Layer 4 of a small transformer language model trained on English Wikipedia (10 layers, counted from 0, width 128).
A neuron's activation on a vector x is ReLU(gate . x) times (in . x), where the dot is the dot product.

Input weights of the MLP neurons that the questions are about. A number n stands for (n - 128) times 0.0018.
n13 gate: 85, 165, 103, 87, 122, 77, 127, 99, 117, 173, 66, 97, 166, 145, 127, 69, 64, 107, 98, 109, 101, 88, 178, 168, 143, 125, 136, 132, 145, 153, 122, 140, 141, 118, 86, 126, 95, 102, 93, 169, 39, 104, 156, 76, 98, 119, 130, 150, 167, 101, 106, 103, 92, 164, 126, 121, 122, 91, 153, 139, 196, 164, 140, 157, 129, 141, 89, 67, 134, 175, 88, 153, 167, 196, 150, 142, 163, 99, 172, 127, 138, 102, 168, 86, 185, 61, 100, 113, 142, 109, 136, 88, 78, 124, 129, 149, 137, 100, 155, 69, 100, 32, 143, 137, 105, 151, 165, 113, 126, 196, 155, 157, 150, 138, 150, 152, 96, 111, 107, 171, 49, 135, 152, 145, 63, 107, 122, 149
n30 gate: 118, 145, 102, 157, 162, 107, 132, 140, 103, 117, 130, 80, 149, 105, 110, 99, 127, 156, 123, 111, 146, 121, 116, 119, 165, 108, 103, 137, 105, 167, 122, 124, 121, 43, 119, 123, 113, 159, 84, 143, 122, 150, 174, 102, 117, 94, 89, 134, 147, 142, 176, 100, 103, 141, 111, 152, 109, 98, 80, 101, 63, 115, 80, 117, 94, 166, 142, 110, 117, 136, 144, 87, 69, 143, 181, 98, 145, 90, 93, 172, 150, 127, 89, 90, 138, 121, 167, 114, 91, 110, 157, 123, 125, 153, 85, 147, 175, 87, 124, 120, 89, 148, 77, 132, 163, 122, 145, 183, 69, 163, 156, 88, 116, 178, 106, 149, 167, 104, 104, 104, 164, 192, 109, 113, 78, 132, 135, 106
n66 gate: 74, 131, 99, 167, 83, 151, 119, 151, 142, 162, 106, 166, 166, 149, 167, 60, 150, 104, 162, 114, 97, 94, 161, 84, 136, 127, 172, 126, 46, 181, 97, 151, 120, 109, 126, 175, 162, 141, 152, 32, 187, 114, 155, 75, 151, 106, 180, 160, 130, 137, 75, 145, 123, 180, 76, 69, 115, 149, 147, 139, 212, 110, 249, 57, 64, 130, 93, 59, 134, 146, 90, 138, 135, 135, 71, 166, 139, 162, 175, 157, 151, 158, 125, 129, 150, 61, 166, 126, 166, 174, 154, 125, 167, 166, 138, 152, 201, 101, 111, 33, 138, 107, 126, 109, 164, 168, 154, 175, 181, 149, 145, 145, 159, 149, 46, 119, 151, 148, 185, 138, 141, 117, 118, 127, 105, 164, 194, 122
n79 gate: 140, 147, 149, 136, 141, 135, 157, 107, 147, 167, 139, 74, 124, 125, 128, 111, 59, 140, 140, 131, 153, 82, 114, 97, 152, 124, 154, 138, 103, 178, 93, 126, 60, 137, 139, 165, 54, 109, 194, 127, 101, 124, 151, 78, 126, 115, 151, 58, 156, 114, 137, 115, 75, 99, 155, 154, 154, 202, 137, 109, 69, 127, 72, 170, 114, 118, 147, 76, 163, 155, 89, 108, 161, 148, 106, 144, 83, 122, 117, 135, 169, 185, 83, 112, 87, 195, 132, 167, 98, 159, 130, 121, 137, 121, 156, 73, 167, 50, 67, 152, 212, 121, 128, 175, 140, 149, 170, 129, 142, 156, 140, 96, 221, 102, 73, 73, 108, 156, 114, 165, 105, 111, 179, 131, 124, 134, 121, 140
n107 gate: 147, 144, 91, 88, 173, 158, 142, 172, 193, 115, 82, 81, 154, 116, 56, 183, 120, 93, 136, 159, 56, 137, 200, 109, 136, 170, 78, 73, 86, 128, 150, 178, 117, 138, 119, 143, 132, 137, 168, 106, 87, 140, 26, 107, 173, 102, 199, 144, 129, 138, 129, 133, 137, 102, 123, 138, 44, 97, 155, 158, 70, 187, 116, 112, 111, 111, 41, 167, 180, 112, 123, 142, 95, 173, 122, 125, 116, 173, 172, 59, 135, 95, 138, 142, 151, 181, 88, 156, 66, 140, 136, 125, 96, 154, 121, 165, 208, 152, 54, 113, 133, 160, 58, 115, 80, 134, 110, 149, 147, 129, 165, 134, 73, 54, 80, 183, 74, 160, 197, 146, 193, 108, 96, 165, 164, 89, 166, 98
n153 gate: 190, 117, 85, 118, 100, 127, 135, 176, 109, 133, 43, 123, 183, 173, 104, 162, 122, 138, 148, 128, 95, 190, 175, 108, 186, 67, 118, 81, 200, 109, 96, 98, 111, 126, 137, 172, 180, 126, 150, 149, 153, 84, 129, 173, 146, 157, 128, 144, 132, 146, 149, 125, 106, 172, 168, 176, 129, 127, 168, 117, 99, 113, 114, 155, 131, 177, 59, 140, 57, 114, 131, 107, 147, 127, 146, 167, 168, 110, 169, 155, 110, 151, 119, 208, 112, 121, 118, 139, 200, 148, 124, 130, 158, 115, 180, 119, 148, 108, 109, 90, 88, 76, 146, 132, 129, 121, 156, 165, 105, 84, 134, 100, 62, 111, 127, 145, 150, 138, 138, 101, 149, 112, 128, 165, 119, 74, 147, 45
n154 gate: 184, 121, 79, 66, 131, 187, 96, 56, 104, 63, 88, 132, 84, 135, 139, 110, 144, 142, 159, 182, 62, 109, 168, 138, 111, 110, 122, 103, 141, 128, 89, 117, 159, 98, 125, 157, 110, 137, 120, 147, 197, 121, 184, 154, 98, 145, 116, 135, 67, 156, 139, 152, 102, 55, 123, 140, 119, 113, 123, 117, 127, 163, 158, 154, 112, 148, 135, 59, 105, 114, 68, 108, 137, 205, 40, 135, 116, 127, 96, 120, 193, 132, 163, 102, 71, 134, 130, 139, 121, 157, 169, 174, 139, 127, 84, 146, 149, 151, 114, 150, 99, 113, 168, 113, 158, 166, 127, 183, 165, 103, 97, 97, 104, 131, 97, 131, 123, 106, 109, 120, 91, 117, 157, 132, 191, 134, 170, 129
n255 gate: 160, 132, 102, 157, 126, 106, 130, 145, 142, 129, 114, 109, 132, 132, 112, 107, 60, 177, 49, 139, 197, 102, 179, 129, 136, 224, 112, 127, 87, 142, 148, 121, 120, 128, 135, 94, 184, 76, 139, 143, 97, 155, 77, 213, 123, 121, 174, 75, 121, 116, 170, 165, 72, 182, 132, 189, 186, 131, 150, 115, 110, 73, 97, 125, 71, 123, 107, 100, 38, 204, 140, 156, 105, 172, 117, 169, 101, 64, 85, 126, 125, 162, 160, 96, 86, 136, 117, 101, 95, 102, 136, 159, 192, 122, 106, 111, 173, 91, 121, 125, 148, 185, 134, 118, 159, 147, 115, 144, 143, 136, 82, 93, 83, 97, 148, 98, 138, 155, 126, 113, 133, 118, 162, 126, 140, 104, 129, 134
n306 gate: 161, 114, 113, 143, 94, 121, 73, 138, 143, 107, 180, 88, 127, 142, 138, 189, 125, 103, 120, 70, 83, 163, 85, 141, 114, 117, 111, 117, 19, 109, 81, 135, 96, 147, 166, 102, 106, 118, 122, 109, 119, 133, 101, 150, 178, 127, 143, 182, 76, 174, 145, 122, 154, 170, 137, 173, 133, 174, 112, 67, 116, 133, 183, 113, 92, 128, 108, 137, 126, 146, 108, 107, 161, 178, 76, 67, 153, 152, 110, 125, 68, 133, 146, 235, 155, 92, 170, 133, 227, 155, 151, 104, 160, 143, 133, 168, 100, 109, 71, 148, 110, 122, 88, 134, 173, 65, 58, 140, 111, 147, 138, 88, 88, 89, 60, 154, 163, 170, 145, 127, 203, 113, 162, 95, 107, 83, 84, 172
n13 in: 128, 166, 128, 139, 91, 85, 159, 84, 115, 63, 86, 123, 110, 129, 149, 102, 165, 141, 117, 189, 140, 162, 103, 98, 157, 104, 140, 124, 105, 191, 129, 133, 172, 152, 185, 124, 144, 112, 160, 101, 115, 198, 101, 177, 132, 140, 103, 124, 124, 127, 98, 186, 135, 149, 205, 113, 116, 151, 137, 123, 111, 175, 104, 62, 98, 127, 90, 129, 117, 131, 191, 138, 147, 166, 104, 130, 54, 114, 52, 101, 165, 174, 70, 123, 98, 230, 93, 150, 131, 72, 74, 80, 152, 83, 122, 47, 128, 152, 155, 107, 135, 156, 151, 91, 124, 133, 148, 99, 89, 130, 143, 130, 125, 143, 132, 103, 166, 120, 45, 64, 168, 96, 92, 130, 107, 92, 129, 93
n30 in: 138, 90, 48, 115, 90, 141, 93, 82, 128, 131, 166, 143, 157, 161, 121, 141, 69, 148, 107, 81, 84, 93, 183, 139, 107, 121, 148, 168, 148, 115, 127, 126, 110, 146, 133, 123, 156, 97, 125, 145, 113, 177, 153, 126, 135, 51, 121, 137, 109, 131, 85, 134, 125, 108, 109, 135, 126, 120, 64, 97, 151, 139, 100, 99, 139, 79, 81, 121, 124, 136, 135, 166, 134, 94, 140, 110, 72, 129, 71, 103, 145, 231, 122, 118, 124, 148, 131, 127, 210, 100, 100, 131, 115, 130, 137, 99, 112, 104, 136, 90, 83, 103, 151, 131, 143, 96, 123, 124, 75, 120, 172, 146, 156, 110, 148, 154, 160, 89, 113, 168, 167, 179, 127, 79, 87, 110, 86, 131
n66 in: 97, 117, 120, 102, 176, 77, 145, 169, 153, 96, 118, 91, 117, 140, 108, 113, 172, 192, 98, 58, 146, 191, 103, 155, 185, 82, 140, 69, 113, 117, 120, 91, 104, 97, 148, 144, 90, 178, 138, 70, 126, 137, 146, 104, 119, 146, 109, 124, 169, 139, 149, 136, 144, 92, 140, 89, 112, 103, 138, 161, 99, 64, 204, 122, 151, 124, 103, 68, 140, 146, 222, 144, 202, 117, 105, 123, 90, 69, 151, 109, 85, 88, 92, 112, 151, 91, 128, 149, 109, 104, 118, 186, 193, 126, 128, 189, 107, 147, 118, 177, 115, 171, 139, 89, 82, 112, 120, 154, 175, 140, 90, 117, 121, 148, 124, 147, 65, 134, 82, 183, 136, 119, 122, 106, 162, 144, 124, 126
n79 in: 162, 192, 105, 131, 70, 148, 123, 82, 194, 156, 87, 123, 110, 128, 118, 117, 119, 59, 214, 183, 115, 156, 133, 164, 122, 128, 149, 176, 85, 130, 89, 94, 111, 172, 123, 106, 137, 94, 180, 140, 126, 94, 115, 89, 133, 115, 116, 133, 147, 128, 142, 153, 122, 97, 118, 134, 136, 100, 197, 151, 126, 164, 103, 137, 83, 84, 106, 114, 159, 180, 150, 173, 92, 167, 113, 161, 91, 111, 146, 124, 141, 152, 119, 107, 118, 122, 143, 134, 123, 161, 125, 120, 109, 112, 83, 120, 52, 142, 130, 145, 70, 114, 69, 89, 132, 163, 97, 115, 108, 123, 156, 79, 138, 140, 80, 95, 124, 127, 119, 82, 139, 178, 150, 118, 131, 129, 175, 122
n107 in: 119, 196, 86, 130, 130, 107, 139, 126, 79, 178, 134, 35, 149, 67, 125, 175, 91, 108, 171, 200, 89, 54, 137, 137, 121, 114, 73, 113, 114, 183, 134, 145, 154, 118, 128, 172, 140, 113, 132, 181, 171, 113, 131, 72, 140, 108, 108, 79, 65, 120, 164, 163, 118, 97, 198, 93, 114, 55, 148, 176, 12, 171, 145, 154, 47, 182, 111, 86, 93, 166, 201, 201, 111, 100, 107, 120, 106, 101, 179, 102, 143, 151, 115, 115, 135, 114, 127, 110, 136, 154, 97, 140, 66, 142, 74, 182, 149, 161, 88, 100, 138, 153, 126, 125, 176, 96, 155, 145, 116, 75, 110, 103, 95, 147, 51, 190, 97, 181, 106, 98, 171, 102, 130, 167, 110, 134, 128, 161
n153 in: 115, 138, 84, 102, 114, 187, 118, 83, 151, 140, 203, 162, 113, 136, 101, 99, 114, 115, 58, 197, 145, 144, 141, 133, 91, 133, 113, 191, 132, 84, 90, 92, 160, 113, 99, 132, 50, 135, 91, 147, 93, 62, 198, 113, 156, 82, 172, 148, 181, 189, 100, 180, 95, 72, 99, 134, 114, 140, 183, 157, 114, 137, 141, 168, 207, 113, 117, 115, 118, 113, 141, 143, 93, 138, 142, 170, 80, 104, 130, 148, 168, 89, 115, 89, 103, 129, 99, 126, 117, 143, 188, 159, 116, 143, 94, 137, 119, 140, 170, 136, 126, 185, 110, 125, 172, 148, 118, 45, 143, 137, 110, 99, 74, 107, 127, 133, 127, 118, 145, 120, 92, 124, 129, 119, 90, 95, 134, 80
n154 in: 144, 165, 109, 92, 161, 161, 153, 85, 169, 147, 106, 129, 112, 169, 127, 77, 128, 77, 140, 132, 53, 58, 146, 123, 120, 151, 42, 110, 124, 81, 69, 75, 142, 77, 152, 158, 114, 105, 113, 121, 137, 163, 126, 133, 153, 94, 114, 148, 104, 138, 144, 123, 99, 135, 157, 63, 95, 109, 134, 112, 88, 189, 103, 161, 60, 159, 118, 119, 65, 120, 99, 127, 136, 219, 127, 124, 109, 119, 160, 142, 128, 173, 169, 125, 48, 118, 153, 143, 142, 139, 187, 152, 102, 160, 143, 183, 94, 141, 130, 104, 129, 73, 59, 176, 115, 127, 70, 136, 145, 101, 107, 113, 159, 115, 115, 112, 140, 120, 160, 141, 150, 143, 134, 114, 189, 138, 132, 89
n255 in: 142, 103, 118, 137, 76, 117, 138, 99, 100, 156, 153, 94, 187, 179, 149, 126, 111, 147, 128, 162, 161, 125, 133, 184, 107, 137, 90, 107, 137, 164, 161, 82, 71, 130, 132, 149, 113, 124, 120, 162, 76, 125, 103, 131, 154, 48, 109, 81, 77, 137, 132, 139, 114, 135, 142, 148, 111, 152, 159, 105, 125, 128, 107, 112, 155, 150, 134, 83, 134, 147, 113, 124, 134, 125, 132, 116, 95, 85, 115, 86, 184, 116, 132, 103, 175, 107, 153, 73, 37, 115, 115, 158, 145, 133, 150, 157, 135, 142, 152, 75, 179, 131, 150, 97, 136, 145, 108, 103, 150, 119, 202, 114, 58, 108, 159, 156, 115, 80, 112, 127, 154, 114, 106, 155, 124, 125, 127, 157
n306 in: 162, 114, 106, 132, 112, 172, 140, 137, 134, 138, 217, 129, 174, 111, 122, 93, 135, 120, 131, 129, 125, 158, 111, 135, 76, 166, 86, 99, 101, 102, 156, 51, 152, 160, 113, 61, 129, 117, 133, 81, 155, 126, 80, 92, 124, 87, 115, 105, 109, 120, 157, 115, 137, 126, 148, 109, 81, 114, 147, 139, 194, 157, 133, 101, 102, 123, 179, 156, 120, 168, 140, 130, 107, 180, 80, 134, 128, 145, 157, 131, 143, 157, 155, 62, 102, 82, 110, 145, 103, 185, 159, 135, 119, 197, 63, 166, 165, 196, 86, 166, 133, 153, 37, 90, 79, 104, 136, 98, 85, 162, 158, 146, 128, 52, 102, 110, 152, 111, 114, 145, 124, 118, 127, 244, 151, 88, 88, 122

Each question shows a token from some text and the vector x that enters the MLP there. A number n stands for (n - 128) times 0.031.

"ot": 142, 154, 158, 149, 122, 134, 167, 122, 134, 117, 138, 115, 132, 128, 124, 190, 89, 120, 177, 63, 132, 135, 114, 104, 124, 133, 92, 116, 84, 102, 96, 90, 108, 164, 74, 110, 146, 97, 144, 162, 77, 163, 147, 125, 67, 121, 121, 142, 79, 114, 110, 159, 174, 93, 100, 76, 92, 115, 122, 166, 144, 118, 126, 166, 112, 138, 115, 149, 148, 105, 123, 134, 110, 123, 137, 105, 139, 100, 99, 110, 184, 100, 126, 71, 141, 146, 127, 105, 117, 149, 133, 140, 96, 119, 119, 179, 97, 135, 149, 128, 111, 138, 78, 157, 124, 98, 187, 119, 136, 117, 143, 116, 142, 127, 134, 89, 124, 126, 168, 161, 181, 104, 135, 112, 111, 133, 74, 155
Which two neurons fire most, strongest first? n107, n306

"ing": 87, 118, 94, 111, 143, 129, 127, 76, 122, 121, 182, 105, 126, 103, 149, 98, 151, 116, 110, 139, 166, 113, 169, 83, 107, 125, 156, 155, 137, 168, 120, 63, 111, 104, 167, 145, 91, 108, 128, 165, 128, 92, 122, 136, 119, 144, 89, 126, 87, 124, 136, 117, 142, 132, 127, 147, 131, 111, 112, 115, 140, 129, 174, 122, 99, 93, 130, 176, 105, 151, 162, 134, 162, 124, 161, 115, 129, 168, 119, 162, 124, 103, 142, 138, 170, 164, 137, 92, 81, 127, 97, 155, 122, 154, 172, 156, 103, 101, 183, 123, 116, 120, 30, 129, 129, 98, 112, 123, 136, 121, 139, 108, 86, 159, 126, 144, 132, 122, 130, 118, 149, 82, 128, 129, 96, 113, 64, 148
The most active neuron and its activation: n306, at about 0.18

"s": 107, 119, 91, 146, 165, 109, 120, 186, 132, 103, 150, 93, 138, 71, 123, 104, 112, 109, 181, 135, 122, 89, 111, 163, 152, 141, 155, 135, 107, 114, 103, 95, 118, 160, 100, 143, 158, 93, 140, 129, 100, 149, 111, 129, 97, 64, 108, 171, 127, 152, 131, 176, 117, 126, 128, 131, 128, 126, 51, 166, 158, 108, 153, 141, 131, 140, 145, 199, 123, 101, 98, 117, 134, 136, 152, 163, 142, 118, 122, 152, 104, 84, 154, 90, 91, 185, 119, 139, 156, 110, 158, 161, 152, 121, 127, 95, 71, 140, 151, 77, 125, 93, 185, 105, 113, 144, 134, 144, 160, 120, 119, 140, 144, 118, 168, 107, 154, 115, 137, 127, 146, 110, 120, 101, 137, 81, 97, 114
The neuron with the highest activation: n13

" W": 142, 153, 98, 93, 129, 98, 128, 157, 107, 127, 105, 93, 108, 66, 130, 149, 144, 122, 175, 73, 151, 123, 128, 92, 154, 146, 174, 183, 107, 118, 115, 113, 167, 158, 146, 116, 141, 113, 161, 162, 158, 112, 123, 153, 124, 94, 75, 134, 136, 143, 148, 149, 107, 103, 117, 116, 135, 155, 101, 159, 127, 126, 118, 152, 123, 151, 163, 112, 106, 139, 131, 147, 167, 102, 125, 139, 156, 146, 122, 133, 113, 100, 101, 118, 151, 164, 156, 119, 122, 107, 104, 129, 129, 145, 138, 97, 104, 169, 126, 123, 135, 130, 69, 104, 102, 107, 89, 134, 153, 117, 125, 113, 229, 146, 142, 108, 150, 114, 141, 140, 136, 101, 107, 131, 144, 105, 113, 126
The neuron with the highest activation: n79

"ers": 96, 120, 98, 113, 159, 157, 107, 115, 166, 104, 153, 99, 134, 89, 153, 106, 141, 130, 162, 85, 147, 124, 178, 78, 160, 125, 119, 132, 67, 111, 154, 63, 148, 89, 135, 166, 131, 167, 83, 167, 140, 104, 130, 164, 128, 148, 111, 116, 96, 112, 147, 128, 133, 135, 107, 94, 132, 157, 109, 150, 187, 134, 132, 98, 141, 156, 119, 132, 122, 143, 124, 83, 142, 100, 138, 132, 155, 115, 116, 168, 128, 84, 153, 82, 152, 146, 130, 173, 100, 99, 114, 151, 150, 171, 122, 120, 96, 140, 137, 129, 123, 147, 144, 133, 79, 118, 72, 118, 170, 135, 110, 116, 110, 108, 124, 151, 126, 140, 134, 116, 159, 91, 116, 131, 125, 98, 100, 134
The three highest activations, in order: n66, n306, n154

"W": 138, 143, 89, 135, 92, 109, 160, 115, 80, 157, 103, 83, 154, 82, 113, 139, 166, 122, 172, 100, 159, 170, 169, 101, 173, 189, 137, 168, 122, 142, 112, 105, 160, 178, 122, 131, 115, 129, 148, 171, 158, 103, 122, 150, 129, 98, 96, 126, 136, 108, 127, 110, 100, 105, 127, 128, 113, 137, 71, 145, 142, 113, 119, 183, 127, 148, 138, 127, 83, 126, 114, 172, 146, 119, 115, 130, 124, 81, 153, 156, 111, 120, 136, 117, 147, 137, 157, 121, 89, 107, 99, 115, 116, 161, 127, 111, 103, 172, 142, 96, 133, 117, 116, 95, 137, 108, 69, 135, 153, 110, 189, 78, 189, 105, 168, 132, 115, 101, 137, 160, 148, 114, 139, 128, 92, 132, 108, 106
The three highest activations, in order: n255, n30, n79

"\n": 128, 152, 114, 81, 149, 139, 155, 159, 101, 130, 152, 154, 123, 121, 150, 146, 139, 108, 130, 106, 113, 199, 114, 106, 96, 161, 120, 114, 103, 112, 151, 91, 186, 159, 132, 158, 123, 129, 120, 126, 132, 148, 137, 145, 79, 166, 82, 138, 141, 157, 99, 209, 95, 91, 128, 85, 123, 103, 111, 121, 126, 108, 78, 149, 90, 184, 121, 168, 120, 124, 93, 101, 75, 87, 139, 184, 111, 143, 158, 109, 145, 113, 124, 116, 122, 180, 105, 97, 140, 124, 87, 132, 131, 82, 91, 110, 102, 145, 141, 91, 102, 150, 111, 137, 117, 113, 144, 98, 144, 100, 128, 138, 166, 167, 100, 84, 128, 133, 168, 140, 158, 101, 151, 117, 144, 115, 150, 133
The most active neuron and its activation: n154, at about 0.055

"areer": 128, 141, 166, 92, 126, 131, 117, 143, 104, 140, 134, 87, 74, 100, 119, 104, 151, 109, 137, 97, 176, 100, 86, 117, 174, 193, 159, 169, 132, 127, 163, 72, 97, 108, 109, 140, 187, 125, 92, 139, 143, 128, 111, 141, 129, 130, 136, 125, 107, 108, 130, 189, 88, 122, 152, 108, 114, 159, 111, 112, 166, 124, 141, 144, 130, 133, 140, 157, 137, 138, 140, 68, 118, 128, 133, 88, 106, 113, 121, 135, 137, 68, 178, 132, 109, 127, 180, 154, 177, 151, 123, 118, 151, 170, 145, 127, 93, 179, 170, 121, 137, 99, 152, 112, 140, 135, 96, 96, 119, 151, 106, 86, 111, 121, 145, 109, 155, 123, 136, 127, 187, 79, 97, 161, 129, 112, 109, 149
Which two neurons fire most, strongest first? n306, n255

"an": 92, 126, 157, 98, 101, 206, 128, 159, 102, 121, 137, 159, 143, 77, 131, 134, 139, 124, 162, 119, 103, 74, 144, 107, 139, 139, 151, 156, 124, 210, 108, 125, 105, 113, 124, 136, 156, 94, 155, 134, 136, 121, 128, 131, 111, 116, 122, 110, 141, 80, 89, 56, 140, 96, 94, 127, 127, 111, 137, 189, 157, 153, 117, 155, 112, 145, 133, 136, 74, 127, 125, 117, 136, 131, 164, 124, 110, 165, 98, 158, 150, 80, 186, 114, 111, 156, 94, 15, 88, 121, 114, 144, 136, 146, 171, 82, 133, 161, 129, 145, 120, 137, 118, 97, 141, 115, 130, 81, 137, 165, 157, 113, 93, 114, 124, 103, 128, 134, 74, 143, 112, 89, 111, 112, 117, 113, 92, 123
The neuron with the highest activation: n13

"u": 130, 137, 125, 132, 125, 131, 152, 153, 88, 119, 169, 113, 133, 71, 139, 111, 127, 157, 166, 152, 110, 138, 133, 165, 125, 99, 167, 136, 115, 132, 103, 102, 126, 132, 90, 129, 125, 115, 162, 187, 129, 127, 112, 130, 152, 153, 120, 114, 137, 160, 123, 137, 167, 88, 149, 96, 125, 114, 103, 166, 158, 108, 124, 140, 134, 108, 126, 78, 127, 160, 188, 148, 137, 56, 174, 124, 82, 119, 173, 136, 124, 115, 88, 116, 133, 137, 135, 101, 88, 154, 131, 138, 104, 154, 123, 103, 67, 138, 130, 119, 158, 158, 88, 142, 106, 144, 101, 127, 145, 114, 172, 88, 118, 198, 145, 162, 118, 161, 133, 129, 139, 61, 179, 97, 163, 103, 49, 121
The most active neuron and its activation: n79, at about 0.12

"in": 90, 124, 143, 112, 118, 154, 144, 128, 126, 127, 145, 111, 130, 129, 132, 125, 129, 84, 173, 112, 149, 103, 183, 131, 108, 189, 95, 126, 75, 90, 152, 100, 163, 112, 150, 156, 140, 154, 119, 141, 107, 107, 190, 178, 177, 127, 126, 110, 125, 120, 151, 113, 197, 118, 102, 126, 131, 167, 119, 151, 194, 126, 126, 141, 141, 136, 117, 117, 146, 110, 127, 109, 146, 83, 147, 115, 133, 104, 113, 146, 146, 113, 144, 91, 118, 139, 134, 102, 82, 126, 111, 132, 118, 163, 118, 111, 136, 134, 134, 100, 116, 129, 81, 128, 95, 98, 113, 109, 163, 92, 149, 132, 111, 87, 112, 200, 121, 111, 124, 164, 192, 103, 112, 111, 92, 119, 93, 123
The neuron with the highest activation: n306

"ve": 136, 133, 125, 129, 160, 112, 89, 147, 117, 147, 135, 125, 116, 95, 127, 75, 159, 139, 165, 69, 133, 118, 145, 104, 131, 73, 139, 112, 119, 168, 139, 115, 159, 160, 121, 122, 122, 171, 140, 142, 132, 114, 154, 174, 155, 159, 105, 68, 148, 50, 133, 115, 145, 122, 104, 106, 100, 129, 99, 134, 174, 147, 137, 164, 149, 120, 123, 134, 185, 173, 107, 145, 134, 112, 139, 94, 85, 144, 143, 142, 128, 66, 180, 120, 136, 136, 187, 122, 121, 167, 124, 155, 116, 149, 168, 119, 115, 161, 162, 143, 125, 124, 159, 118, 82, 107, 118, 141, 152, 120, 136, 87, 150, 141, 129, 142, 160, 91, 141, 131, 146, 88, 129, 94, 139, 140, 128, 189
The neuron with the highest activation: n66

"ton": 114, 141, 146, 105, 138, 175, 125, 110, 120, 155, 133, 134, 108, 151, 148, 107, 100, 128, 146, 82, 147, 94, 146, 93, 98, 139, 143, 113, 87, 135, 169, 104, 117, 107, 138, 123, 161, 150, 122, 141, 163, 133, 139, 168, 111, 179, 94, 93, 127, 110, 133, 103, 152, 133, 138, 122, 126, 138, 105, 142, 160, 153, 156, 133, 145, 141, 131, 126, 135, 172, 132, 102, 122, 108, 138, 88, 102, 111, 77, 165, 137, 105, 153, 80, 143, 188, 151, 182, 104, 122, 99, 140, 130, 176, 129, 116, 86, 118, 157, 151, 133, 117, 79, 91, 102, 59, 86, 123, 169, 133, 157, 112, 116, 126, 164, 136, 121, 102, 128, 94, 149, 129, 86, 118, 86, 96, 76, 173
The most active neuron and its activation: n30, at about 0.13

" p": 150, 120, 125, 168, 159, 136, 97, 155, 98, 102, 162, 145, 111, 76, 111, 102, 165, 67, 191, 94, 96, 119, 92, 147, 88, 138, 130, 157, 121, 99, 120, 118, 136, 130, 123, 102, 125, 98, 112, 142, 152, 151, 107, 132, 88, 129, 86, 146, 114, 170, 107, 197, 150, 92, 133, 108, 179, 130, 118, 138, 113, 110, 162, 154, 142, 114, 142, 154, 132, 128, 118, 144, 127, 119, 137, 106, 129, 141, 146, 133, 144, 84, 161, 111, 137, 178, 138, 69, 123, 107, 133, 154, 153, 115, 154, 96, 90, 148, 132, 97, 162, 112, 83, 112, 103, 94, 117, 63, 168, 155, 108, 138, 161, 171, 151, 124, 148, 153, 116, 121, 163, 87, 101, 149, 149, 106, 140, 115
The neuron with the highest activation: n306

" B": 150, 147, 145, 114, 123, 136, 134, 146, 80, 128, 124, 123, 129, 119, 122, 174, 161, 105, 169, 96, 96, 135, 93, 120, 98, 117, 147, 177, 119, 132, 116, 105, 124, 119, 134, 113, 180, 108, 137, 156, 139, 135, 134, 139, 96, 99, 104, 149, 128, 145, 158, 134, 147, 115, 94, 107, 165, 153, 149, 133, 164, 111, 132, 131, 105, 135, 169, 141, 132, 134, 123, 138, 168, 132, 140, 115, 171, 146, 141, 144, 120, 101, 135, 118, 114, 146, 129, 124, 117, 74, 115, 162, 139, 120, 126, 84, 112, 156, 130, 44, 155, 140, 67, 158, 131, 95, 88, 143, 138, 116, 107, 113, 201, 173, 159, 107, 141, 146, 110, 167, 182, 87, 104, 139, 180, 119, 109, 138
The neuron with the highest activation: n306

"ow": 77, 134, 81, 137, 118, 95, 121, 164, 71, 115, 69, 121, 194, 143, 85, 127, 133, 76, 135, 99, 94, 60, 146, 131, 117, 130, 156, 121, 100, 140, 133, 70, 115, 176, 94, 96, 188, 118, 118, 138, 134, 142, 116, 130, 143, 98, 96, 111, 115, 91, 121, 156, 134, 97, 117, 77, 105, 100, 107, 152, 122, 104, 141, 161, 141, 148, 137, 114, 131, 122, 107, 117, 127, 102, 150, 154, 161, 128, 119, 128, 90, 131, 106, 85, 148, 168, 127, 123, 141, 97, 132, 117, 199, 163, 122, 161, 95, 151, 135, 107, 155, 124, 142, 138, 141, 138, 143, 153, 149, 140, 122, 90, 175, 135, 126, 97, 110, 135, 145, 128, 173, 84, 96, 137, 98, 95, 70, 134
The neuron with the highest activation: n66

" R": 124, 134, 135, 95, 94, 112, 141, 150, 109, 128, 121, 118, 123, 69, 134, 142, 140, 90, 153, 95, 105, 117, 129, 125, 126, 145, 176, 201, 144, 106, 105, 112, 123, 90, 111, 121, 146, 145, 86, 157, 164, 134, 127, 138, 98, 91, 108, 134, 119, 110, 152, 149, 122, 107, 129, 147, 144, 144, 116, 156, 163, 145, 110, 139, 137, 133, 143, 142, 117, 159, 116, 141, 125, 121, 162, 125, 153, 144, 103, 143, 140, 105, 128, 103, 141, 180, 127, 114, 142, 78, 126, 162, 83, 127, 98, 109, 122, 142, 162, 108, 151, 139, 71, 111, 62, 123, 69, 140, 172, 96, 123, 144, 174, 168, 151, 111, 126, 161, 116, 157, 164, 103, 83, 158, 151, 44, 149, 129
The neuron with the highest activation: n30

"it": 143, 173, 92, 114, 116, 108, 96, 123, 80, 99, 162, 144, 89, 98, 98, 164, 134, 143, 106, 111, 148, 130, 189, 128, 99, 140, 138, 144, 103, 82, 144, 72, 161, 142, 101, 130, 151, 98, 133, 143, 99, 98, 110, 119, 97, 101, 107, 151, 126, 169, 136, 141, 157, 98, 58, 88, 83, 129, 142, 101, 148, 120, 138, 141, 150, 146, 62, 68, 129, 115, 117, 80, 151, 121, 109, 120, 148, 108, 150, 178, 90, 115, 109, 90, 120, 126, 127, 111, 139, 124, 134, 170, 142, 139, 138, 108, 128, 92, 172, 112, 171, 138, 112, 149, 150, 158, 162, 144, 130, 98, 156, 76, 137, 103, 140, 152, 172, 172, 116, 105, 128, 142, 152, 156, 121, 102, 99, 130
The most active neuron and its activation: n153, at about 0.48

"as": 117, 136, 148, 101, 129, 124, 144, 140, 153, 122, 163, 116, 118, 140, 151, 181, 143, 125, 143, 98, 131, 110, 111, 121, 102, 114, 112, 126, 95, 112, 128, 91, 146, 148, 164, 196, 140, 117, 110, 188, 78, 96, 151, 134, 106, 168, 117, 114, 125, 137, 158, 103, 150, 126, 96, 129, 128, 154, 105, 122, 135, 128, 190, 95, 113, 154, 134, 141, 152, 167, 116, 158, 134, 112, 125, 142, 142, 104, 109, 123, 117, 148, 128, 95, 109, 134, 145, 147, 40, 125, 121, 139, 109, 188, 132, 51, 144, 110, 136, 135, 70, 123, 133, 166, 99, 110, 88, 173, 150, 102, 131, 92, 93, 76, 115, 142, 128, 102, 113, 89, 153, 113, 80, 121, 49, 88, 65, 163
The three highest activations, in order: n306, n30, n255